Layer 7 of a small transformer language model trained on English Wikipedia (19 layers, counted from 0, width 96).
Take only the direct path to the model's output, skipping the later layers: a vector added to the residual stream pushes a token's score in proportion to its dot product with that token's output vector.

Output vectors of the tokens that the questions are about. A number n stands for (n - 500) times 0.0037.
"Career": 655 451 380 465 500 368 690 705 512 381 569 317 652 461 368 412 406 568 541 540 510 339 517 557 467 364 434 665 428 579 374 569 622 746 365 460 513 551 385 567 555 577 384 472 471 429 694 411 383 576 613 434 468 564 544 510 525 414 403 420 450 314 392 475 487 434 324 364 556 472 414 500 718 405 649 593 802 717 778 345 688 336 654 625 628 517 513 446 341 559 302 613 489 522 555 500
" life": 576 379 414 489 648 477 572 668 525 538 488 418 415 561 556 495 395 526 519 495 488 526 462 523 625 545 510 373 455 540 518 500 548 605 569 611 639 491 490 449 418 632 354 687 516 536 664 458 527 588 569 468 504 484 374 421 468 464 488 371 447 415 368 586 546 433 570 548 563 506 653 474 476 477 471 548 572 638 616 602 573 593 616 466 511 409 518 393 614 614 432 361 528 469 488 333
"shire": 408 477 214 327 470 424 503 509 569 623 471 540 615 549 582 318 395 306 606 769 386 540 803 388 574 463 752 549 415 618 342 727 393 517 572 303 606 483 367 593 335 537 387 647 559 572 457 416 362 308 549 528 341 601 579 545 283 504 355 481 354 537 603 403 525 614 510 471 507 357 672 343 794 376 694 610 596 493 402 492 591 466 504 680 523 407 500 430 464 575 218 254 484 517 172 460
" local": 506 488 470 513 596 551 538 666 423 449 525 481 636 526 539 518 384 488 663 519 465 549 588 436 526 496 531 498 441 450 415 513 550 549 510 411 420 486 434 515 452 549 583 627 548 538 539 450 500 653 522 504 449 564 458 516 508 514 463 550 462 444 487 547 519 388 448 387 585 435 478 441 608 509 415 553 563 521 441 520 502 518 627 437 505 418 483 400 369 543 336 423 605 518 433 406
" Museum": 458 516 320 597 471 423 549 601 626 409 649 511 475 500 444 513 461 406 630 426 463 522 503 449 588 482 651 356 382 439 320 635 511 645 437 362 637 573 421 441 341 415 525 422 475 591 472 323 351 397 449 384 608 582 364 561 536 447 489 507 485 532 321 585 525 573 375 414 535 514 431 583 657 512 502 459 563 595 609 385 635 540 652 609 502 407 622 456 492 615 431 456 609 536 503 455
"ꦶ": 552 403 248 298 789 191 547 671 667 374 576 350 711 656 678 304 354 410 670 658 562 191 626 281 536 28 759 372 390 400 301 744 659 621 439 345 785 522 471 532 330 322 496 632 730 700 684 434 327 438 538 427 558 603 198 365 350 362 423 455 408 295 180 616 675 528 466 103 568 290 619 333 717 441 719 554 580 504 566 422 618 480 734 606 628 370 639 388 509 673 284 362 622 583 194 171
" series": 514 483 463 570 573 498 496 566 691 515 454 281 448 613 556 520 599 510 517 577 624 500 520 357 410 554 521 481 382 437 325 516 534 665 512 353 506 447 415 586 349 561 471 549 498 539 646 552 514 471 623 373 478 535 387 483 528 507 536 452 556 522 403 491 472 488 468 449 603 420 462 484 655 562 477 548 538 625 543 453 571 399 500 477 495 427 647 468 720 400 517 522 510 533 402 296
"Personal": 561 566 409 496 494 412 543 735 564 630 558 378 772 484 486 325 514 487 649 513 708 292 585 312 580 381 469 507 295 323 514 485 756 436 511 420 752 479 435 572 519 607 425 444 418 403 714 494 365 519 622 488 518 500 549 315 514 471 571 489 491 384 374 471 537 449 315 283 634 483 464 504 561 580 575 587 614 506 661 448 595 280 661 509 626 360 503 338 398 469 296 606 521 518 488 539
" League": 554 505 420 529 586 432 635 484 572 450 423 506 724 755 525 294 421 594 396 480 572 503 505 573 591 358 530 575 331 539 461 583 511 653 540 402 570 472 423 552 462 539 526 595 529 389 596 419 345 580 523 458 469 495 477 479 584 428 360 433 388 500 575 509 483 524 398 327 541 500 529 427 627 543 500 590 503 486 530 395 408 365 444 466 527 336 687 540 433 484 340 631 486 438 500 497
" professional": 546 552 474 361 648 581 516 709 497 522 533 481 513 584 651 498 390 504 583 465 566 513 572 519 487 428 545 557 507 585 386 559 512 640 534 540 530 570 465 651 518 552 498 464 571 464 695 509 480 613 539 410 382 591 472 473 507 535 386 366 575 429 383 506 528 459 518 335 496 464 515 524 655 494 467 529 417 462 631 434 614 530 546 467 540 518 390 420 432 495 359 414 521 570 429 460
"-": 406 574 566 519 448 599 430 442 483 597 585 426 510 461 500 450 563 511 534 471 587 531 472 527 390 442 587 476 569 588 569 480 463 374 540 478 476 439 325 402 551 612 450 489 492 376 500 498 641 526 360 412 418 632 495 580 585 481 500 310 436 414 436 432 432 443 596 452 466 497 452 420 422 458 596 466 509 469 490 568 498 416 547 456 472 535 459 474 467 404 431 419 427 459 516 552
" country": 464 465 438 462 620 487 571 658 532 491 591 379 451 635 583 439 447 511 532 571 552 566 572 527 509 459 485 426 421 479 500 558 510 554 535 524 531 508 636 595 384 655 570 521 528 498 703 505 402 594 510 493 374 547 379 525 514 475 486 374 414 406 536 554 405 441 365 444 444 430 471 505 552 433 496 692 526 535 567 554 425 651 614 514 522 405 538 472 500 578 364 441 654 464 432 497
"ig": 521 622 486 577 476 513 491 595 364 599 513 486 525 606 525 530 425 295 529 614 508 414 468 415 386 425 650 426 317 468 526 528 543 416 457 472 563 600 612 415 492 546 564 481 583 526 590 550 341 404 561 426 592 518 530 452 617 516 548 635 551 280 675 529 562 482 410 673 523 564 533 520 621 641 502 583 511 574 672 365 387 542 659 589 495 704 487 491 612 435 465 513 582 598 310 426
"rate": 542 386 348 365 493 487 497 427 408 321 533 525 668 554 657 473 417 659 571 596 458 253 483 426 744 338 647 339 555 661 191 382 669 461 615 491 557 310 451 532 490 321 518 473 547 542 504 426 426 484 656 614 524 593 604 464 345 372 619 503 576 372 485 589 421 621 379 139 581 421 608 550 421 660 500 549 479 429 680 460 630 656 493 425 532 626 541 478 573 542 296 422 538 542 447 500
"an": 510 530 441 578 463 400 494 461 616 439 454 479 468 624 405 669 464 464 584 644 449 561 534 571 655 337 639 495 606 507 593 548 518 430 405 438 524 451 636 535 599 498 408 485 486 469 475 610 407 553 436 507 432 367 629 461 586 328 410 441 545 381 330 454 629 516 517 612 374 471 451 487 525 564 591 551 530 513 443 515 385 595 463 461 498 483 359 408 509 513 431 630 417 547 521 318

Output weights of attention head 1. The head adds the sum of these rows, row i times number i of z. A number n stands for (n - 500) times 0.00082.
o0: 245 391 737 253 267 454 555 326 365 293 535 551 468 534 549 418 733 475 465 672 611 515 729 577 554 430 420 488 682 373 553 628 563 775 439 447 264 423 646 553 508 449 411 538 691 494 399 584 302 357 644 551 706 780 405 382 878 620 604 538 566 471 608 392 480 317 464 504 686 525 267 306 479 477 249 369 472 362 481 435 407 82 461 647 665 510 494 374 547 590 482 457 661 609 490 364
o1: 487 370 450 598 737 560 444 546 527 689 485 424 697 461 384 382 568 605 368 167 595 564 324 449 492 490 524 518 677 406 476 408 508 269 812 472 191 336 640 574 403 920 381 704 435 444 477 539 472 477 626 501 553 378 768 641 600 576 356 322 512 201 455 542 272 265 379 438 482 384 337 421 662 686 135 386 438 659 666 568 533 412 691 434 383 448 299 458 500 654 351 347 291 411 345 468
o2: 604 559 290 640 400 538 553 635 603 628 686 601 536 546 333 564 361 524 312 360 468 674 364 666 591 704 620 602 327 402 559 201 256 289 465 582 521 619 543 469 543 668 339 703 504 570 680 327 562 570 484 386 416 299 587 490 425 532 506 681 452 495 373 708 293 574 553 663 377 542 577 506 490 541 739 452 439 557 314 669 373 692 371 219 436 796 387 444 625 579 661 567 417 403 479 568
o3: 539 715 547 643 706 509 596 594 503 562 486 424 665 430 528 481 363 368 772 580 668 442 505 353 529 440 341 577 445 478 534 241 389 588 653 435 428 483 474 600 449 759 287 664 512 314 520 455 369 665 299 476 291 558 619 501 387 305 299 272 594 346 333 491 412 586 515 481 539 493 597 496 501 662 366 577 571 544 412 494 482 462 420 466 927 294 573 556 366 548 350 624 649 352 587 464
o4: 304 380 434 642 541 560 475 398 570 492 421 514 563 558 504 355 698 723 451 368 470 517 462 552 163 329 600 376 803 428 524 709 413 438 362 565 540 721 671 478 432 649 942 471 538 578 536 646 332 614 285 493 315 358 333 621 554 701 622 594 623 560 531 566 318 675 593 422 454 549 415 480 821 511 328 491 564 622 284 411 556 456 630 496 313 436 527 621 422 775 259 492 322 195 438 210
o5: 378 591 259 577 292 576 578 461 410 762 592 577 732 506 507 532 596 516 471 412 540 750 620 578 438 488 791 381 423 702 720 766 342 587 132 619 365 635 543 438 506 423 750 299 259 607 371 555 688 420 339 566 435 202 495 592 493 689 461 644 560 599 178 501 587 322 510 543 521 589 509 335 504 547 562 617 355 321 415 455 504 454 503 293 156 590 482 545 616 557 513 539 261 656 589 424
o6: 363 409 691 627 913 621 345 569 651 807 577 471 422 272 321 522 481 513 401 396 536 232 497 366 512 370 638 370 650 513 500 351 591 648 660 459 256 253 690 653 252 766 572 658 234 447 639 469 693 658 560 509 445 527 675 760 448 248 562 136 599 443 413 770 354 427 476 664 490 547 392 532 673 383 321 326 618 392 557 654 393 320 600 560 678 507 448 503 586 804 310 529 450 424 379 349
o7: 581 352 467 532 700 595 591 429 188 573 682 429 553 397 503 684 709 448 389 507 495 317 412 505 449 424 440 610 364 561 735 710 397 629 543 535 713 455 615 472 702 385 426 236 398 464 621 450 557 478 416 582 545 379 592 611 313 462 559 508 590 538 302 398 630 580 644 464 494 347 554 459 508 450 479 514 465 428 475 472 479 541 611 553 457 730 439 483 547 462 700 513 301 285 594 474
o8: 456 514 530 463 307 463 431 535 416 552 545 303 548 630 454 553 521 416 577 528 756 466 620 328 597 733 729 476 611 541 675 578 409 744 485 453 484 444 448 554 434 834 615 615 347 338 357 454 716 604 477 540 493 218 282 518 509 575 343 529 510 811 419 691 433 562 455 493 410 532 449 564 460 635 443 590 575 718 457 459 375 406 513 485 626 457 939 416 754 773 242 450 616 673 501 582
o9: 529 610 605 512 633 616 398 744 411 580 412 464 444 490 524 514 452 367 671 682 484 450 626 503 540 422 518 589 355 601 543 539 509 560 473 623 377 472 400 791 592 648 485 558 533 476 687 604 419 423 570 484 427 782 731 418 234 282 573 314 518 294 407 524 527 462 457 289 664 636 501 484 615 514 298 215 278 456 715 411 726 551 536 629 698 471 549 96 274 305 467 289 657 458 508 486
o10: 382 551 686 524 745 509 506 629 607 514 466 603 529 371 492 333 590 336 397 611 675 637 527 451 465 263 701 627 583 349 605 634 542 489 422 517 317 308 557 650 519 562 561 384 572 585 684 675 456 188 697 455 481 560 661 584 349 738 720 371 544 471 377 573 369 178 625 356 412 534 448 357 680 370 335 523 656 585 468 570 693 701 661 419 376 601 97 279 301 384 565 355 310 270 399 256
o11: 593 712 542 649 402 580 599 524 721 563 490 327 601 565 526 662 742 398 630 261 697 480 341 479 441 498 761 171 429 594 387 443 256 640 379 460 531 611 491 493 555 701 316 478 235 433 455 622 390 675 389 486 256 212 493 613 494 511 252 254 391 539 515 494 420 567 430 525 580 528 479 488 615 533 200 715 670 561 705 582 511 442 253 367 703 405 866 356 601 473 269 597 436 593 694 453
o12: 481 674 346 488 556 693 285 468 709 509 508 489 481 530 480 606 335 350 588 565 443 429 484 400 395 353 551 450 552 405 397 526 534 410 533 436 465 575 423 467 492 399 542 428 431 264 648 540 382 258 574 426 546 327 464 507 796 580 318 524 504 281 613 153 659 438 412 487 383 704 371 309 811 522 450 413 449 418 581 416 537 742 579 543 491 437 525 568 278 390 386 408 384 528 692 491
o13: 452 470 393 566 676 565 252 457 593 443 541 364 488 415 468 645 407 476 906 416 660 265 417 392 561 552 577 218 528 454 349 445 711 336 435 353 673 591 479 502 295 679 738 508 754 690 512 388 646 378 521 381 539 549 452 608 499 524 533 542 388 306 682 593 590 678 363 604 379 400 436 581 485 625 447 554 426 643 645 592 506 711 317 563 431 532 524 522 594 542 582 602 392 403 503 764
o14: 807 587 525 314 639 548 358 387 467 404 487 428 663 508 409 548 233 607 667 538 65 624 406 673 363 453 644 340 442 532 360 750 516 479 564 498 489 750 431 565 503 273 620 600 531 486 332 658 854 362 663 633 484 247 643 875 515 583 405 717 476 528 646 327 567 380 546 573 341 486 382 309 735 192 703 614 696 547 536 530 394 637 580 385 488 361 318 558 410 448 648 389 580 252 335 700
o15: 699 501 393 623 143 210 484 581 312 588 526 655 459 564 344 695 372 635 498 459 519 533 421 642 325 666 592 537 509 587 444 303 451 360 141 495 485 498 404 571 407 390 455 461 533 516 346 553 645 555 546 438 418 361 481 510 744 582 496 563 395 492 310 357 676 687 486 461 328 535 571 490 356 620 591 504 507 339 625 600 351 751 516 205 394 573 432 442 559 462 451 497 510 439 355 633
o16: 504 511 398 722 352 631 541 367 234 650 546 812 621 340 559 642 320 633 384 574 338 759 513 605 635 472 321 448 426 493 450 261 556 408 507 195 362 504 635 614 351 555 176 512 429 700 685 415 450 541 371 362 466 577 708 516 486 329 292 722 387 137 561 446 399 427 559 550 526 432 519 534 441 842 289 500 756 550 482 570 489 591 425 407 330 556 521 411 555 448 509 686 450 601 549 773
o17: 620 439 241 334 492 288 382 476 512 570 467 440 459 793 586 434 481 448 628 570 390 425 564 325 523 691 376 668 616 359 570 415 541 391 536 566 558 504 351 553 580 300 475 543 516 638 531 222 368 490 371 445 466 490 494 544 355 536 465 629 582 565 321 413 528 535 531 331 596 432 578 459 570 413 655 341 432 579 555 438 521 701 364 343 303 707 486 444 455 419 505 664 506 425 380 333
o18: 574 617 512 542 700 538 490 548 653 674 466 573 228 557 322 183 492 645 520 519 250 529 533 501 371 587 445 406 519 500 571 416 533 607 376 431 480 561 431 545 589 662 509 620 565 452 577 510 496 594 583 614 514 473 520 411 486 521 701 468 413 557 795 543 511 496 494 651 506 519 396 510 596 487 655 637 502 370 414 561 744 159 264 406 519 536 396 672 321 685 350 352 558 108 358 619
o19: 490 373 463 290 583 219 446 390 435 485 457 369 432 742 508 565 521 550 564 445 579 446 569 471 518 693 282 635 506 564 505 548 474 704 567 728 670 463 469 436 363 646 402 471 467 284 521 776 627 564 585 578 692 431 214 482 658 487 390 601 448 656 486 580 458 435 556 584 572 491 581 543 497 578 478 627 587 565 630 635 517 463 471 411 303 411 594 419 513 580 417 589 538 629 485 408
o20: 378 317 556 237 449 433 684 456 425 268 486 602 501 615 542 610 497 595 432 474 658 424 546 471 814 623 336 472 721 588 433 561 827 573 493 458 508 348 450 279 671 428 395 453 338 643 417 462 262 450 590 663 502 680 573 153 707 424 525 609 637 411 514 452 772 701 639 153 666 361 614 486 373 488 257 328 193 504 784 481 584 639 539 401 351 607 522 264 726 332 639 308 417 596 397 478
o21: 358 470 517 536 348 483 481 403 520 651 490 573 511 610 455 577 430 541 662 467 347 605 606 492 416 455 717 438 444 447 316 767 399 425 502 383 416 498 308 430 501 389 557 577 334 467 579 653 515 542 365 349 611 453 561 667 577 607 421 397 320 362 538 535 427 515 502 668 704 691 438 455 735 623 439 391 439 556 574 466 465 433 444 434 405 432 748 447 679 379 304 566 424 554 571 359
o22: 516 834 538 572 578 700 398 642 467 544 505 615 358 334 618 457 444 549 336 545 234 627 505 663 456 429 556 538 577 620 441 402 490 611 297 307 597 582 826 678 643 577 635 480 508 366 663 603 438 657 284 668 506 566 667 554 370 279 665 496 427 730 547 668 492 120 650 788 639 541 561 547 509 541 487 688 647 246 337 556 337 253 458 345 481 540 440 780 467 577 518 382 553 266 355 453
o23: 505 438 641 256 437 550 584 641 493 436 442 265 555 313 664 392 465 376 544 481 539 768 606 674 703 447 437 576 487 444 542 510 391 528 424 629 514 670 405 537 633 295 586 409 605 522 630 491 367 546 608 559 678 320 589 467 281 501 616 641 511 613 532 409 753 417 339 557 398 568 562 335 574 194 535 398 483 385 489 541 762 530 372 515 468 560 189 525 410 336 502 378 447 597 525 675
o24: 640 565 722 482 541 501 385 376 458 566 571 507 633 323 413 639 551 696 658 501 304 323 376 500 517 392 753 455 613 490 221 509 452 625 681 249 583 450 616 532 545 458 452 499 402 534 464 619 611 519 384 568 428 559 730 594 362 548 619 285 620 504 385 523 413 450 540 474 508 436 324 414 431 444 476 663 671 631 554 276 365 467 505 443 572 515 609 669 464 508 416 507 350 416 677 368
o25: 648 442 419 375 817 614 613 683 278 544 664 561 301 256 476 496 398 393 383 673 128 515 370 701 515 425 516 554 370 846 446 522 693 482 508 452 318 434 500 663 805 334 431 460 661 279 554 554 457 735 723 599 388 681 647 321 495 344 523 543 486 477 570 691 496 22 626 538 464 449 689 391 425 573 382 685 398 350 394 629 679 597 410 271 715 496 378 469 134 307 688 452 515 394 528 559
o26: 646 435 581 587 737 576 523 452 281 340 555 468 497 422 527 554 401 418 291 382 366 424 306 467 411 388 459 546 609 430 559 221 525 591 514 486 557 606 628 509 405 438 588 803 425 464 648 383 472 528 418 458 556 531 619 667 527 446 609 448 432 402 710 422 631 521 468 811 464 558 524 349 619 629 441 343 375 255 506 516 539 409 554 607 598 645 414 651 419 617 363 411 436 405 527 418
o27: 526 371 778 324 192 455 534 550 300 376 471 591 296 471 346 847 668 452 568 687 685 469 580 350 662 704 541 436 356 455 336 574 473 635 347 559 831 612 511 388 654 389 716 471 359 615 576 332 459 255 565 581 476 791 277 357 437 465 890 402 655 910 486 291 585 573 676 386 489 510 649 439 423 257 706 518 409 409 424 750 514 682 436 542 587 748 591 549 764 202 762 479 449 714 492 424
o28: 588 740 492 626 300 471 326 532 616 531 271 542 555 471 735 657 260 589 449 503 474 668 583 485 608 666 475 281 438 468 464 472 572 479 591 452 524 459 563 464 588 617 373 293 466 454 421 507 539 434 530 630 357 323 639 612 567 424 204 600 471 397 455 484 435 649 620 459 556 322 525 583 394 501 512 735 552 422 663 448 322 698 354 519 315 606 766 372 407 444 449 624 390 398 728 352
o29: 527 486 508 394 300 292 493 577 427 610 503 690 320 479 580 542 426 578 516 733 332 506 499 584 515 740 548 645 527 430 482 505 606 515 279 782 611 372 519 502 486 300 373 476 421 397 506 513 563 574 489 568 565 417 432 519 715 585 437 735 641 615 486 403 700 586 791 409 674 706 606 573 391 630 567 466 394 228 415 494 601 675 534 501 488 719 593 517 726 545 379 488 325 565 413 494
o30: 638 281 428 147 388 600 662 526 712 406 356 364 330 914 445 670 384 442 634 289 729 281 610 346 533 835 316 578 708 593 352 568 628 881 552 548 692 268 291 379 303 504 315 508 351 468 255 452 627 499 516 576 472 715 221 393 513 511 525 269 413 785 367 144 748 431 352 416 728 346 718 490 525 369 498 420 162 578 578 574 595 617 526 549 636 609 536 590 604 490 515 687 595 580 382 498
o31: 303 581 541 533 318 384 521 284 352 630 557 568 600 655 680 583 422 566 559 647 492 610 649 288 449 567 552 557 579 455 535 412 487 297 498 694 707 408 259 200 664 363 662 396 477 506 376 477 268 609 591 703 612 499 566 441 596 425 525 516 738 577 460 437 505 609 794 276 305 704 452 298 326 382 646 507 675 468 669 358 468 501 426 237 658 468 495 594 355 374 593 263 511 441 557 564

Each question shows a token from some text and the vector z that the head gathered there. A number n stands for (n - 500) times 0.0056.

"el": 417 475 412 535 494 570 582 477 576 469 420 622 482 454 480 485 436 398 447 646 498 611 444 288 595 477 540 465 604 535 577 406
Which two tokens does it push up most, strongest first? " series", " League"

" building": 412 457 621 612 489 490 685 501 543 508 553 515 421 472 495 453 445 491 270 473 410 585 548 405 493 475 486 415 456 574 590 497
Which three tokens does it push up most, strongest first? " life", " series", " country"

"ic": 447 298 551 575 495 559 441 558 555 508 408 592 467 572 418 454 476 543 483 592 493 498 396 382 569 391 517 507 497 528 512 533
Pushed up most: " Museum"

"ab": 471 359 581 513 489 593 420 531 539 602 446 595 529 547 509 459 437 530 438 574 487 507 455 414 566 419 504 495 439 496 471 506
Which of these tokens does it push down most? " local"

" Mar": 585 475 522 343 328 485 350 479 509 456 391 469 488 471 590 467 501 531 628 524 622 528 504 561 447 342 531 575 551 629 516 537
Pushed up most: "rate"

" in": 448 403 461 513 483 450 563 517 509 565 520 573 504 571 552 540 483 464 465 545 512 516 502 479 570 621 498 479 575 495 439 524
Pushed up most: "rate"

"ie": 548 458 526 364 336 520 330 499 466 446 345 473 497 464 545 526 497 598 582 547 594 526 455 546 443 354 506 593 524 593 568 560
Which of these tokens does it push down most? " country"

"c": 504 464 497 432 651 562 635 463 578 384 449 580 506 520 445 600 473 469 496 576 552 481 468 385 607 490 491 379 600 445 474 436
Which of these tokens does it push down most? "shire"

" co": 399 436 526 526 596 456 457 611 498 446 547 745 545 523 577 607 410 479 440 459 573 465 338 364 512 565 399 603 696 530 533 437
Which of these tokens does it push down most? " local"

" his": 451 604 295 695 546 623 710 538 637 684 639 719 549 443 296 332 537 444 450 490 450 397 401 502 383 457 444 276 655 406 503 383
Pushed up most: "Personal"

"w": 418 585 434 470 609 518 548 464 324 520 481 430 507 550 591 451 676 476 464 426 472 585 492 481 447 663 528 479 577 513 558 449
Pushed up most: " local"

"in": 520 411 463 509 436 496 414 457 511 550 499 475 492 505 569 422 544 511 513 495 528 520 482 521 456 490 445 516 507 498 528 497
Which three tokens does it push up most, strongest first? "shire", "ꦶ", "rate"

"a": 332 553 628 544 556 686 351 321 448 451 488 488 537 647 571 506 584 518 395 439 507 699 514 576 462 491 553 455 492 523 443 401
Which three tokens does it push up most, strongest first? "ig", "an", " Museum"

" This": 573 521 394 594 598 485 600 477 551 501 581 544 673 636 426 507 611 330 270 350 547 543 317 395 528 544 499 545 603 547 475 372
Pushed up most: " Museum"

" re": 449 451 504 598 579 570 664 505 555 534 415 812 478 409 330 506 401 423 494 619 476 673 369 237 674 390 563 216 598 438 451 414
Which two tokens does it push up most, strongest first? " League", " series"

" T": 484 276 544 523 448 659 456 611 492 464 295 423 500 486 468 620 522 659 550 582 571 528 395 421 550 508 504 601 501 458 619 571
Pushed up most: "rate"

"ute": 493 479 449 506 575 438 567 524 458 515 542 518 488 546 555 401 469 512 471 480 491 429 553 511 561 587 442 531 515 504 441 519
Pushed up most: "ꦶ"

" con": 500 571 498 425 461 574 582 471 374 685 643 558 635 409 514 426 583 407 598 361 490 499 609 510 408 711 454 429 634 497 408 525
Pushed up most: " professional"

"vi": 420 452 426 437 570 453 627 545 564 438 535 667 502 510 442 600 435 514 542 623 573 677 463 404 539 510 527 454 674 432 480 465
Which two tokens does it push up most, strongest first? " series", " League"

"al": 417 544 503 535 586 465 598 487 521 458 462 484 459 594 475 467 455 502 479 496 453 382 577 473 571 495 510 494 556 507 451 505
Which two tokens does it push up most, strongest first? " country", " life"

" K": 538 483 477 453 515 595 465 531 576 587 475 480 515 470 553 412 479 420 519 395 428 533 469 581 544 587 393 534 512 444 428 489
Pushed up most: "shire"

" from": 569 416 400 572 408 519 576 420 553 648 606 598 595 524 586 344 505 439 643 457 303 432 594 596 471 649 510 330 524 355 377 515
Pushed up most: "Career"

"app": 456 537 512 537 607 454 591 544 524 456 479 506 481 593 489 453 443 520 463 492 453 347 588 458 605 509 490 508 588 519 435 528
Pushed up most: " country"

"on": 544 466 473 507 445 536 461 422 508 567 548 471 521 491 588 362 564 474 559 460 486 554 542 560 459 525 495 474 529 472 449 467
Pushed up most: "shire"

"gre": 459 408 456 475 437 531 417 523 447 397 349 520 468 469 481 548 527 596 535 579 556 555 448 538 414 383 502 616 498 590 597 519
Which three tokens does it push up most, strongest first? " Museum", "rate", " series"

"cc": 648 588 425 472 622 563 537 503 365 583 736 381 566 478 439 377 390 545 462 429 483 467 491 642 535 555 443 407 369 362 252 441
Which of these tokens does it push down most? " life"

"ir": 402 508 548 514 518 628 444 451 529 431 367 583 411 599 526 675 595 415 379 562 478 594 521 328 588 466 476 396 548 538 481 437
Pushed up most: "an"

"d": 438 493 554 467 561 526 503 454 467 426 440 518 521 519 490 536 585 475 483 554 513 459 488 476 448 453 434 425 503 548 392 499
Which two tokens does it push up most, strongest first? "an", "ig"

"ious": 452 447 514 568 566 555 635 518 549 510 457 738 497 450 396 520 447 455 503 595 503 630 415 305 617 461 556 280 600 455 467 425
Which three tokens does it push up most, strongest first? " League", " series", "Career"

" 10": 462 638 606 569 401 470 570 490 430 463 557 472 499 511 519 483 547 519 285 289 504 515 604 410 416 610 540 396 458 574 657 361
Which of these tokens does it push down most? " Museum"

"ing": 468 520 481 569 467 414 625 507 606 588 586 690 388 650 409 280 506 453 552 490 434 408 485 562 512 454 551 389 463 351 583 432
Which of these tokens does it push down most? "an"

"\n": 564 518 658 525 448 484 540 437 491 418 515 423 487 597 491 543 470 450 539 348 444 597 701 548 473 431 594 564 497 471 461 445
Which of these tokens does it push down most? "ꦶ"

"me": 481 456 394 466 543 485 574 468 523 565 524 552 527 573 431 427 515 405 447 578 455 474 445 505 448 523 531 456 499 554 497 387
Which of these tokens does it push down most? "an"

"S": 490 698 699 556 434 487 550 465 449 368 599 382 448 668 567 459 577 461 499 406 566 644 627 458 367 483 576 522 428 471 341 452
Which of these tokens does it push down most? "ꦶ"

" tr": 439 387 441 457 416 518 510 447 444 477 412 548 545 477 618 567 541 588 496 564 631 586 404 419 460 495 569 459 432 490 505 476
Which of these tokens does it push down most? " country"

"tri": 514 457 570 480 445 537 537 482 497 433 533 520 508 465 595 603 520 548 371 499 483 527 492 418 473 497 383 451 422 498 423 488
Pushed up most: "an"

" military": 445 587 364 459 407 560 612 588 475 699 634 606 675 443 555 500 442 390 642 539 542 564 554 382 478 629 508 312 590 628 471 499
Which two tokens does it push up most, strongest first? " professional", "Career"

" Am": 505 426 370 437 578 519 602 603 541 521 550 523 454 600 607 496 458 455 407 486 554 528 490 512 667 576 551 534 554 491 472 583
Pushed up most: "rate"

"ain": 464 597 457 657 237 371 538 509 312 815 547 362 613 556 473 527 701 590 460 439 619 471 712 577 448 882 557 378 535 693 568 403
Which of these tokens does it push down most? " Museum"

"M": 436 437 518 369 476 538 380 371 476 414 397 468 535 559 512 484 589 602 470 584 504 554 519 551 479 382 388 520 604 606 481 455
Which of these tokens does it push down most? "Career"